Layer 3 of a small transformer language model trained on English Wikipedia (10 layers, counted from 0, width 128).
A neuron's activation on a vector x is SiLU(gate . x) times (in . x), where the dot is the dot product.

Input weights of the MLP neurons that the questions are about. A number n stands for n times 0.0032.
n93 gate: 28 25 18 25 34 12 12 -32 -21 14 7 3 6 -6 -16 28 6 3 20 -14 69 10 24 -12 -13 10 -6 -11 41 30 -9 34 -9 16 2 33 -10 -34 30 71 13 59 22 -26 -1 12 -26 -7 -44 -32 -7 -4 10 1 44 12 -11 -18 -41 -13 -13 -21 4 22 7 7 10 -31 -28 -38 -26 16 -34 18 28 -1 -6 28 12 39 -7 29 13 6 10 -37 35 27 16 15 -12 -6 11 -1 -23 1 18 29 -29 -18 24 -31 11 -16 -29 -12 -11 5 1 -12 -52 -6 30 -17 12 46 -3 -11 6 -45 -10 -2 35 -34 -7 29 45 6
n103 gate: 22 6 31 -26 14 -16 9 0 40 -62 12 -6 32 35 24 61 9 -17 -17 18 2 -23 7 74 72 -41 4 -6 -3 -8 -2 26 -34 -10 -26 -15 25 17 3 -20 26 -25 45 40 -16 -15 -10 2 -6 -23 -41 51 3 -4 25 8 15 -37 -3 6 -5 -3 26 -10 67 -51 55 -18 3 12 2 6 36 10 -43 -10 -2 2 -2 14 5 -19 -20 22 -60 5 -6 1 -5 38 -7 -16 31 1 4 13 -52 10 39 0 3 -2 -29 -25 -40 49 -30 12 -17 -21 -17 13 21 4 14 -9 -36 21 -47 -5 19 8 25 -19 12 10 -1 37
n181 gate: 11 25 16 -4 -2 -11 35 -4 14 -21 -9 -35 -6 -11 -32 -22 51 -15 13 -65 26 13 -16 -17 -43 -17 -9 1 4 6 -8 -36 19 -2 3 31 -10 18 15 2 13 3 38 -2 32 -9 -5 -22 -24 34 6 30 2 -27 17 -51 52 39 -1 13 30 29 61 -31 -27 -47 18 -7 14 -33 -22 -45 17 -28 -65 -2 -12 43 14 9 -35 -33 -2 47 -7 -35 -29 0 26 40 -27 17 -69 -15 -6 22 25 4 46 -61 12 -34 -2 4 -26 -23 -53 -17 42 10 -55 -26 2 1 5 41 -4 9 -16 24 -20 -30 -2 -21 2 -33 13 -12
n185 gate: -39 -8 -11 8 -53 7 53 -15 0 -22 37 13 8 17 3 31 -7 2 35 25 -2 -44 0 -3 7 48 49 -17 30 -7 9 46 -12 36 12 14 33 6 -2 -5 16 -71 -33 -25 -4 -15 -30 7 2 10 -55 46 -10 18 2 -29 -22 3 6 -28 33 -19 66 -16 -14 2 -5 -6 5 12 20 -7 1 -33 -25 6 26 68 -12 -13 14 -15 -32 37 -24 -51 -16 -10 25 -24 -21 24 -9 24 -54 36 -24 -26 -36 27 -49 -36 16 -22 5 6 -1 34 1 41 24 13 -22 -8 19 -2 -8 41 -34 29 26 -62 23 -28 -2 13 42 -9
n208 gate: -15 -19 14 4 -1 26 -27 -34 -5 -45 26 -17 1 10 14 -19 -12 -21 -19 -6 14 27 31 3 -4 30 5 -50 -8 -8 31 -33 -19 9 -26 -29 22 -66 25 -3 -3 1 11 12 -29 5 15 -39 -31 18 11 -18 -20 -8 33 19 -11 -21 -5 -3 -31 27 21 19 28 1 -46 10 -6 10 6 45 22 1 37 -33 -4 22 -6 -18 3 -6 27 13 46 8 -19 23 -39 18 1 10 -29 17 13 20 -15 11 11 -14 -8 -19 12 -1 14 -27 -17 31 32 4 -23 -25 6 6 1 -24 -48 47 16 34 -58 -21 -9 4 1 -9 16 7
n93 in: 9 26 22 -35 22 3 -17 -10 14 -2 6 -10 27 -16 30 31 -4 -29 -23 51 9 32 10 21 8 33 16 16 -9 25 2 19 -22 32 1 -15 -27 -13 46 31 -5 -20 -46 59 58 38 4 -42 35 -11 6 -4 -5 -29 7 -16 -34 -34 -15 13 10 -25 18 21 22 33 -36 -14 -40 28 24 11 22 -3 -12 25 -7 -25 -27 -42 69 -27 -14 -1 -28 4 3 33 6 -13 -8 -24 8 23 48 21 -21 -11 -16 0 1 17 28 -15 5 1 -16 -16 -41 15 2 -21 -1 -13 -7 3 11 25 29 -5 -16 -33 12 28 -14 -4 10 45
n103 in: -17 -29 -5 -22 7 38 -7 34 -4 8 19 -40 -44 8 -1 -4 -19 -37 -45 -23 15 -17 38 28 8 -6 -24 21 35 13 -24 -1 -19 12 -18 12 -20 30 -11 -13 39 11 32 50 -18 -2 17 10 45 4 43 -16 13 44 29 -2 -3 34 -6 25 11 11 -93 -12 -15 7 2 -1 8 8 -7 -9 -17 -42 0 30 36 -20 1 2 -41 11 12 33 19 -10 36 -5 -7 20 7 43 -12 7 -7 28 6 39 34 -22 14 -2 14 5 -13 -34 22 9 1 -35 -15 -59 14 -6 -18 -39 2 33 -12 3 -11 11 47 -17 10 1 27 -9
n181 in: 5 -13 -10 -43 -2 -47 16 5 37 -33 5 15 -3 9 -15 -15 -7 -17 9 5 33 66 -24 -15 -5 -21 59 -32 -11 0 -17 -37 -62 -16 -3 20 6 -75 38 14 -30 -33 12 18 -31 43 -2 -5 -17 10 -12 -27 54 -28 3 6 32 14 19 21 -19 2 -3 -44 10 -10 -2 -34 2 -30 -21 15 15 -2 -25 -44 36 11 11 1 9 -47 9 45 -22 -13 -21 28 -9 14 -9 -35 0 -12 2 13 -21 -19 12 -60 -2 6 8 -2 -5 -49 33 -46 6 -2 14 31 6 -9 6 20 11 18 -21 -18 4 10 9 9 45 -85 -41 -27
n185 in: -16 1 -27 -1 -36 -34 28 -18 18 -36 35 14 13 2 8 -15 -23 -33 7 -31 -3 -59 -35 -38 -37 -19 4 -42 -25 -22 41 15 36 -16 37 -9 46 -23 27 -5 15 -20 9 -19 9 -29 2 58 -51 -18 6 74 26 19 -14 -49 -1 -9 31 -10 -67 9 -22 -1 -31 3 -32 -14 -2 20 -23 -23 -31 8 -2 19 -9 84 -5 1 19 -19 5 4 38 40 2 -12 41 -17 13 30 -25 20 -21 -1 -5 -22 -25 26 -32 -36 29 40 15 -10 -1 35 2 -8 22 -15 34 59 -17 29 13 -37 -30 1 27 12 -30 -4 24 -1 -28 -21
n208 in: -14 -33 -9 -9 25 11 -40 -9 -24 -3 31 -15 -9 -35 -19 -10 17 7 12 2 4 0 36 1 -27 14 -29 4 10 3 43 11 2 -8 71 -14 3 6 -7 -27 -42 -18 -24 8 12 16 -23 -37 1 -44 6 -38 -5 1 -7 -21 23 15 1 -31 -29 -19 14 5 -4 -35 -36 -35 8 17 -6 3 -26 3 -1 10 21 -29 10 17 34 9 -15 24 -71 35 -1 6 32 19 9 -19 -19 -30 30 18 -21 27 -14 31 -1 -26 1 8 -12 9 -18 45 20 14 -24 22 -16 3 -13 7 -7 7 -23 1 31 0 26 22 -18 27 10 46

Each question shows a token from some text and the vector x that enters the MLP there. A number n stands for n times 0.058.

" with": 11 33 22 -15 1 13 26 10 -7 17 14 -5 1 35 -10 25 5 16 -3 -2 1 0 4 0 17 -6 -16 13 -2 10 15 10 23 5 3 6 -13 14 -14 3 10 -17 3 -1 -1 13 -30 1 -5 -16 5 -7 9 13 3 2 33 -15 -58 -3 -8 12 23 -22 24 -2 1 -1 4 8 -9 7 1 11 4 -7 -19 -19 -1 -2 -4 0 -6 -1 -11 -28 -9 12 -1 -14 40 7 19 1 11 -7 11 23 -8 -13 0 -2 15 -11 -13 -2 -3 2 6 -15 -19 5 -19 0 -5 -8 -19 20 25 20 -18 -9 8 -3 0 -22 -8 15
Which of these neurons fires most? n93

" a": 8 -1 12 11 -20 -15 15 -17 0 -7 -1 2 -12 19 6 8 2 4 -3 12 -8 13 2 -7 -19 11 6 -12 -3 -5 14 1 12 12 -2 -4 0 17 -15 6 -4 -5 0 -18 2 -6 -25 8 -14 1 6 2 7 2 2 10 -10 -9 -68 0 22 16 -2 7 21 5 -22 -6 0 8 -17 -4 -1 7 0 -4 -8 3 40 10 14 -7 16 13 10 5 -13 -10 -16 -13 49 8 14 -12 3 14 -7 4 -8 -8 -15 -7 -8 2 14 -7 11 -31 6 1 -1 -24 -2 1 -1 -14 -9 17 2 -22 20 15 -4 5 -12 7 5 -1
Which of these neurons fires most? n103

"The": -4 -14 7 -1 3 8 -6 -5 3 2 11 3 2 1 1 6 -10 6 6 -10 -2 4 -8 -1 -4 0 -1 -12 -12 -2 15 7 1 6 4 7 3 14 -13 9 -2 1 -13 -15 -5 -1 -20 -2 -8 -7 -8 18 2 8 -1 12 10 -3 -83 6 -1 7 2 -8 -2 5 -1 6 13 0 -2 18 17 6 1 -7 -14 -3 41 2 7 2 -3 11 -1 -4 -17 -2 2 0 53 -3 18 15 -17 26 -11 -2 -1 8 -9 -6 13 -3 -2 2 -1 14 -2 -5 -8 0 -3 -3 -3 -29 0 6 -3 -1 -3 15 -3 6 -13 -6 10 -3
Which of these neurons fires most? n208

" Pat": 1 4 9 9 -9 5 -3 11 -30 3 -1 -5 4 31 20 15 4 -45 15 25 29 12 -1 -2 1 5 -19 10 3 17 3 7 29 -7 -15 -17 -22 -8 -14 -17 -20 -33 -9 12 -4 -1 12 12 1 -31 -5 16 -21 16 19 14 6 -25 -33 29 -10 0 2 8 -1 13 17 8 -11 5 -6 -8 -5 8 22 -11 -32 -1 7 9 -5 1 7 -18 -7 -21 12 -13 -3 11 29 -39 20 -2 -13 0 -13 7 3 12 -17 -19 -4 -6 -12 17 11 -3 10 20 -12 15 20 6 -1 -30 -6 14 -4 -11 -16 -6 12 21 0 -3 19 22
The most active neuron and its activation: n93, at about 0.6

" Academ": -20 -5 -17 23 -1 28 -27 17 -7 12 1 -18 -20 2 22 -14 39 -21 4 10 -15 19 4 -3 3 26 -17 24 9 19 1 -8 2 22 9 6 6 16 -3 12 5 -16 -9 -21 0 -18 -7 23 -10 0 2 10 -16 31 14 16 18 28 -9 8 -5 2 -1 -8 42 -13 25 16 4 19 10 15 -26 -39 20 10 -9 -7 0 -14 -10 2 20 7 12 25 20 21 -15 -3 5 5 16 15 11 -1 -11 24 3 -11 -13 -9 27 -4 41 22 -21 11 -3 -23 11 5 -7 11 9 -18 4 16 8 -2 -3 -33 39 4 7 36 -2 -1
Which of these neurons fires most? n181

" Y": 14 -10 -10 -4 -22 -9 -15 9 -20 1 9 -8 7 3 23 9 6 7 17 14 7 4 -12 -6 -2 -4 -26 18 7 -10 9 5 22 2 4 5 -7 -2 1 -5 -4 2 16 14 11 -19 -21 -4 -9 1 -27 -41 -5 -17 13 5 -14 -2 -26 0 7 23 1 3 15 -1 -34 -2 -12 11 -5 14 -22 30 -4 -21 -9 -15 2 -15 -14 -19 6 -6 5 -3 5 -17 3 4 33 -2 1 -34 24 2 11 -12 6 12 8 -2 -23 -15 15 9 -11 -18 5 19 -3 2 -12 23 -38 -63 -3 14 9 9 -7 15 -18 -8 -12 -8 -13 -6
Which three neurons fire most, strongest first? n208, n185, n181

" Ch": -9 -20 18 -12 1 21 4 12 -13 3 -8 13 -2 -17 26 -6 -6 -36 3 11 8 1 13 14 8 -5 -3 -10 1 16 3 5 21 8 -10 -18 0 -26 -1 5 -3 15 -26 -1 -9 -9 2 -5 -7 -5 -20 -33 -10 -16 4 1 -13 -13 -31 32 -7 2 -8 -18 -3 12 -16 -13 -8 8 14 19 -3 22 8 -3 -11 -20 19 -6 -5 -16 11 -9 10 -8 20 -14 -1 26 33 -21 10 -3 -5 5 -18 -19 -4 -7 -10 -4 32 -8 18 24 1 8 9 22 -7 9 -6 23 4 -63 18 20 10 18 15 16 2 1 -6 9 0 15
Which of these neurons fires most? n208

" chem": -21 -15 9 17 14 -4 -15 -5 -13 -24 -7 -5 -18 -22 -6 -8 24 -12 -9 6 16 -13 12 13 -14 12 -3 14 -4 35 -3 16 25 14 -7 -23 10 -15 -1 -24 -25 -9 -12 3 11 -33 16 -4 5 -30 11 22 -10 13 2 -4 -19 11 -32 28 10 22 8 -3 3 -14 41 29 36 -8 -25 1 27 34 6 13 -15 31 20 -3 7 9 10 -8 14 -5 4 -2 -13 2 17 -27 8 2 0 -16 -14 21 10 -4 -28 -18 -14 -5 16 6 -23 -11 -7 -7 -2 -6 -15 -7 0 -14 -5 18 3 -25 2 -10 16 16 6 29 4 14
Which two neurons fire most, strongest first? n208, n103

" Davis": -19 -12 -16 -12 -6 21 -19 4 -6 -19 -15 -13 -13 6 24 13 -11 -10 -13 16 6 -12 3 -9 -9 19 -28 -13 2 36 -13 -4 17 3 5 3 20 -3 -38 20 -4 -16 15 -6 14 -7 10 -22 2 11 5 18 -8 -8 -3 -14 2 2 -50 -5 15 2 26 15 24 3 17 -16 10 24 7 -28 7 -21 -24 -39 15 -16 -9 0 -33 4 -17 0 6 0 3 2 -2 -15 4 -20 -12 -7 -4 -37 21 17 5 21 12 6 -25 -15 -31 12 21 10 -6 10 -3 18 6 -4 5 -26 -1 8 14 4 -19 4 10 14 -24 11 9 3
Which of these neurons fires most? n103

"aine": -27 -42 0 5 1 -11 3 -15 -10 -15 -31 21 -1 14 3 -4 -20 32 -26 1 -14 -7 21 0 6 -9 -6 -2 -3 24 22 -21 17 0 2 -7 12 -16 -2 13 -3 -11 -21 2 -5 -33 4 -11 11 13 10 -7 -16 -24 7 -33 -7 3 -17 -12 3 13 -19 25 11 1 1 -22 23 2 10 -36 2 18 19 29 16 21 32 -14 -19 -17 -5 -16 8 14 -4 31 15 3 -2 -11 20 -11 -10 -23 32 -12 8 30 -26 10 -2 4 -18 18 5 -11 -8 16 16 -14 -1 10 -9 -11 -22 4 12 23 -22 -29 4 1 -15 15 2 10
Which of these neurons fires most? n181

"hel": -22 -39 -25 31 -4 -25 28 6 -6 -24 -7 -3 11 32 -1 -2 17 7 -17 -5 -24 5 -27 11 6 2 4 2 0 10 12 12 -8 -4 20 10 17 13 8 -6 -18 0 -12 -7 3 -20 24 17 -1 -16 42 18 6 9 -17 -30 20 -3 -8 -10 -18 -27 -21 -5 5 -4 -1 12 2 -13 -4 -10 4 -3 21 -4 7 14 -14 -1 -14 -17 -4 15 10 -20 11 16 -15 21 -21 6 -17 10 17 -12 -8 -2 10 18 -8 1 4 -37 0 37 -12 8 -17 23 7 2 -22 -12 13 0 -14 -1 -23 -29 -18 -34 15 -19 -27 -5 5 14
The most active neuron and its activation: n185, at about 1.6

"ation": 4 -21 9 -18 18 13 -21 0 -6 -5 -41 3 -38 -38 8 17 -15 0 -10 20 -10 -4 25 -3 11 -34 -11 3 -27 22 4 -9 -13 16 -3 21 -3 -9 -13 -4 0 4 -6 -36 7 9 19 -7 9 1 6 19 12 32 -18 -17 -10 7 -47 -9 -9 -34 3 0 20 -8 -4 -11 14 -6 -9 10 15 5 -5 -7 24 -3 -22 5 -3 22 -6 1 7 -1 3 -10 -17 9 3 4 -7 26 -5 25 23 21 -11 20 14 -5 11 1 16 8 -15 6 20 2 17 -30 -7 6 33 -1 3 4 4 1 5 9 -14 1 5 29 23 28
Which of these neurons fires most? n181

",": -10 -16 -1 5 25 9 10 -17 14 -2 -15 1 -24 -20 7 11 25 -2 5 0 -8 -6 1 -6 -7 3 -4 0 1 0 22 -12 9 18 -20 2 -40 6 9 -3 14 -2 9 3 -5 -6 -25 -3 -5 7 -9 -5 20 -9 2 9 37 -13 -71 6 22 8 12 26 7 -1 4 -3 -6 7 -9 -10 4 1 3 -12 6 0 8 7 -4 -8 -20 17 6 5 -5 17 -6 -24 -11 2 -9 6 -4 46 4 -23 15 6 -5 -17 9 -3 12 15 0 0 6 -8 -20 -10 2 -17 -1 -11 -6 34 -13 -9 5 3 -13 3 -15 4 1 14
Which of these neurons fires most? n93

"ole": 0 -14 22 19 -38 -21 14 0 2 -60 13 9 5 -12 7 -1 -18 19 31 5 22 9 -9 6 11 -7 -1 -12 11 0 10 8 12 -3 -11 2 -7 -5 -2 -4 4 19 -16 5 0 -23 13 -5 3 -28 16 19 0 1 -20 -41 16 19 -26 -5 1 14 9 40 -26 6 -6 18 21 -12 -22 15 23 25 -12 -12 24 19 -17 10 -10 -2 23 -24 6 13 31 9 -36 -23 19 -6 16 -4 -4 21 -10 29 4 -4 -1 -4 -25 23 3 12 0 -5 1 -14 6 -5 8 -5 -2 9 29 22 -3 -5 -7 -7 -2 10 5 7 8 -8
Which of these neurons fires most? n185

" J": -10 7 0 12 3 -20 -12 13 11 11 -17 10 -21 -1 15 17 13 -19 -16 11 5 10 -9 -5 5 -2 -21 3 -1 25 11 -26 15 -10 -7 35 16 -31 -6 -11 2 9 -15 -13 10 0 -11 10 3 5 11 -15 -6 -16 -2 17 -15 -2 -20 8 21 -15 51 14 10 9 -14 -19 -22 1 -17 -5 -8 5 -2 -33 17 -12 -4 -12 -7 -18 11 8 3 -21 24 -26 15 25 12 -8 -5 -7 8 -6 17 -25 7 -6 25 9 0 -27 -8 -11 -13 -15 5 17 -32 -1 0 18 -2 -64 -14 11 7 -8 -17 4 0 -5 -21 -5 -28 8
The most active neuron and its activation: n185, at about 0.6

" wife": -9 18 17 -1 5 12 3 2 -6 -11 9 -5 4 1 10 13 11 42 7 -23 -10 4 9 0 -2 -7 3 -7 2 5 19 4 2 12 16 -4 11 2 -17 2 11 -17 8 -4 -9 -4 7 -6 17 7 -6 -16 -1 -10 3 12 0 -3 -78 -13 2 -6 14 -18 21 -7 13 -1 -17 -2 6 16 32 -4 20 -34 -9 7 34 13 -1 5 -4 2 0 3 6 8 -8 -12 38 -20 14 -8 -16 8 10 8 -6 8 -2 -4 28 -3 -3 18 -6 -10 18 -15 -20 -2 4 7 -5 -19 -12 19 3 7 -2 -6 16 -3 -3 -18 -9 4
Which of these neurons fires most? n208

" team": -5 14 12 9 -15 18 -7 10 -5 -35 8 -17 9 -17 9 0 -4 5 -11 -23 10 -4 2 -5 8 -4 4 49 5 9 17 0 -7 16 2 -27 -19 4 -5 -16 35 -2 5 0 13 -30 6 -11 -12 -14 19 5 -3 20 7 0 4 -1 -42 -18 5 -6 27 -30 12 -7 13 10 -9 24 -4 16 0 -12 -1 11 9 -2 2 0 0 -2 -1 -20 -23 4 22 3 -2 -5 26 -10 34 -27 21 -14 16 11 9 19 27 13 6 -7 -13 46 -22 -17 14 -15 16 4 -13 33 -3 -8 6 10 -14 3 27 0 -1 9 -22 11 0 7
Which two neurons fire most, strongest first? n181, n103

" of": 12 15 17 -10 -10 -11 27 -5 -17 6 5 -9 -16 6 -10 -4 -2 19 3 -2 -1 19 1 10 4 -2 -3 15 8 2 18 -10 3 -2 8 -2 -7 0 15 11 -6 -23 4 1 -16 -4 -21 -7 8 -16 -4 -4 12 1 -8 0 51 5 -63 -3 -3 10 4 1 -2 13 1 -5 -6 -2 -8 7 0 -2 4 -13 -3 3 34 -6 15 -11 -1 -19 2 -29 -18 9 -11 -7 29 2 12 2 12 40 -5 35 0 -1 9 24 4 1 -11 -3 1 10 -9 -6 -15 -7 -15 -19 -6 3 -20 25 16 12 -12 12 -15 18 7 -15 -3 13
Which of these neurons fires most? n181

" is": 10 26 -7 -3 -8 -17 5 9 15 -9 1 -1 -27 -1 28 18 1 -14 -12 27 27 12 -9 6 21 -2 -12 -16 -1 -7 4 -29 -15 17 -24 -3 -4 -4 0 -1 -10 -4 20 -5 7 -50 -8 -15 -1 5 7 4 17 3 -2 2 -1 16 -55 5 3 4 23 18 -3 11 27 14 -19 -10 -38 21 21 8 -11 6 42 -6 -7 9 22 14 -17 34 -11 17 -14 18 -10 9 -3 11 -6 -7 11 40 7 -5 10 -22 1 -14 6 -5 10 -12 -3 1 18 11 14 -15 -10 8 4 -8 -17 6 2 -10 14 -10 -5 6 29 9 2 -9
The most active neuron and its activation: n181, at about 1.7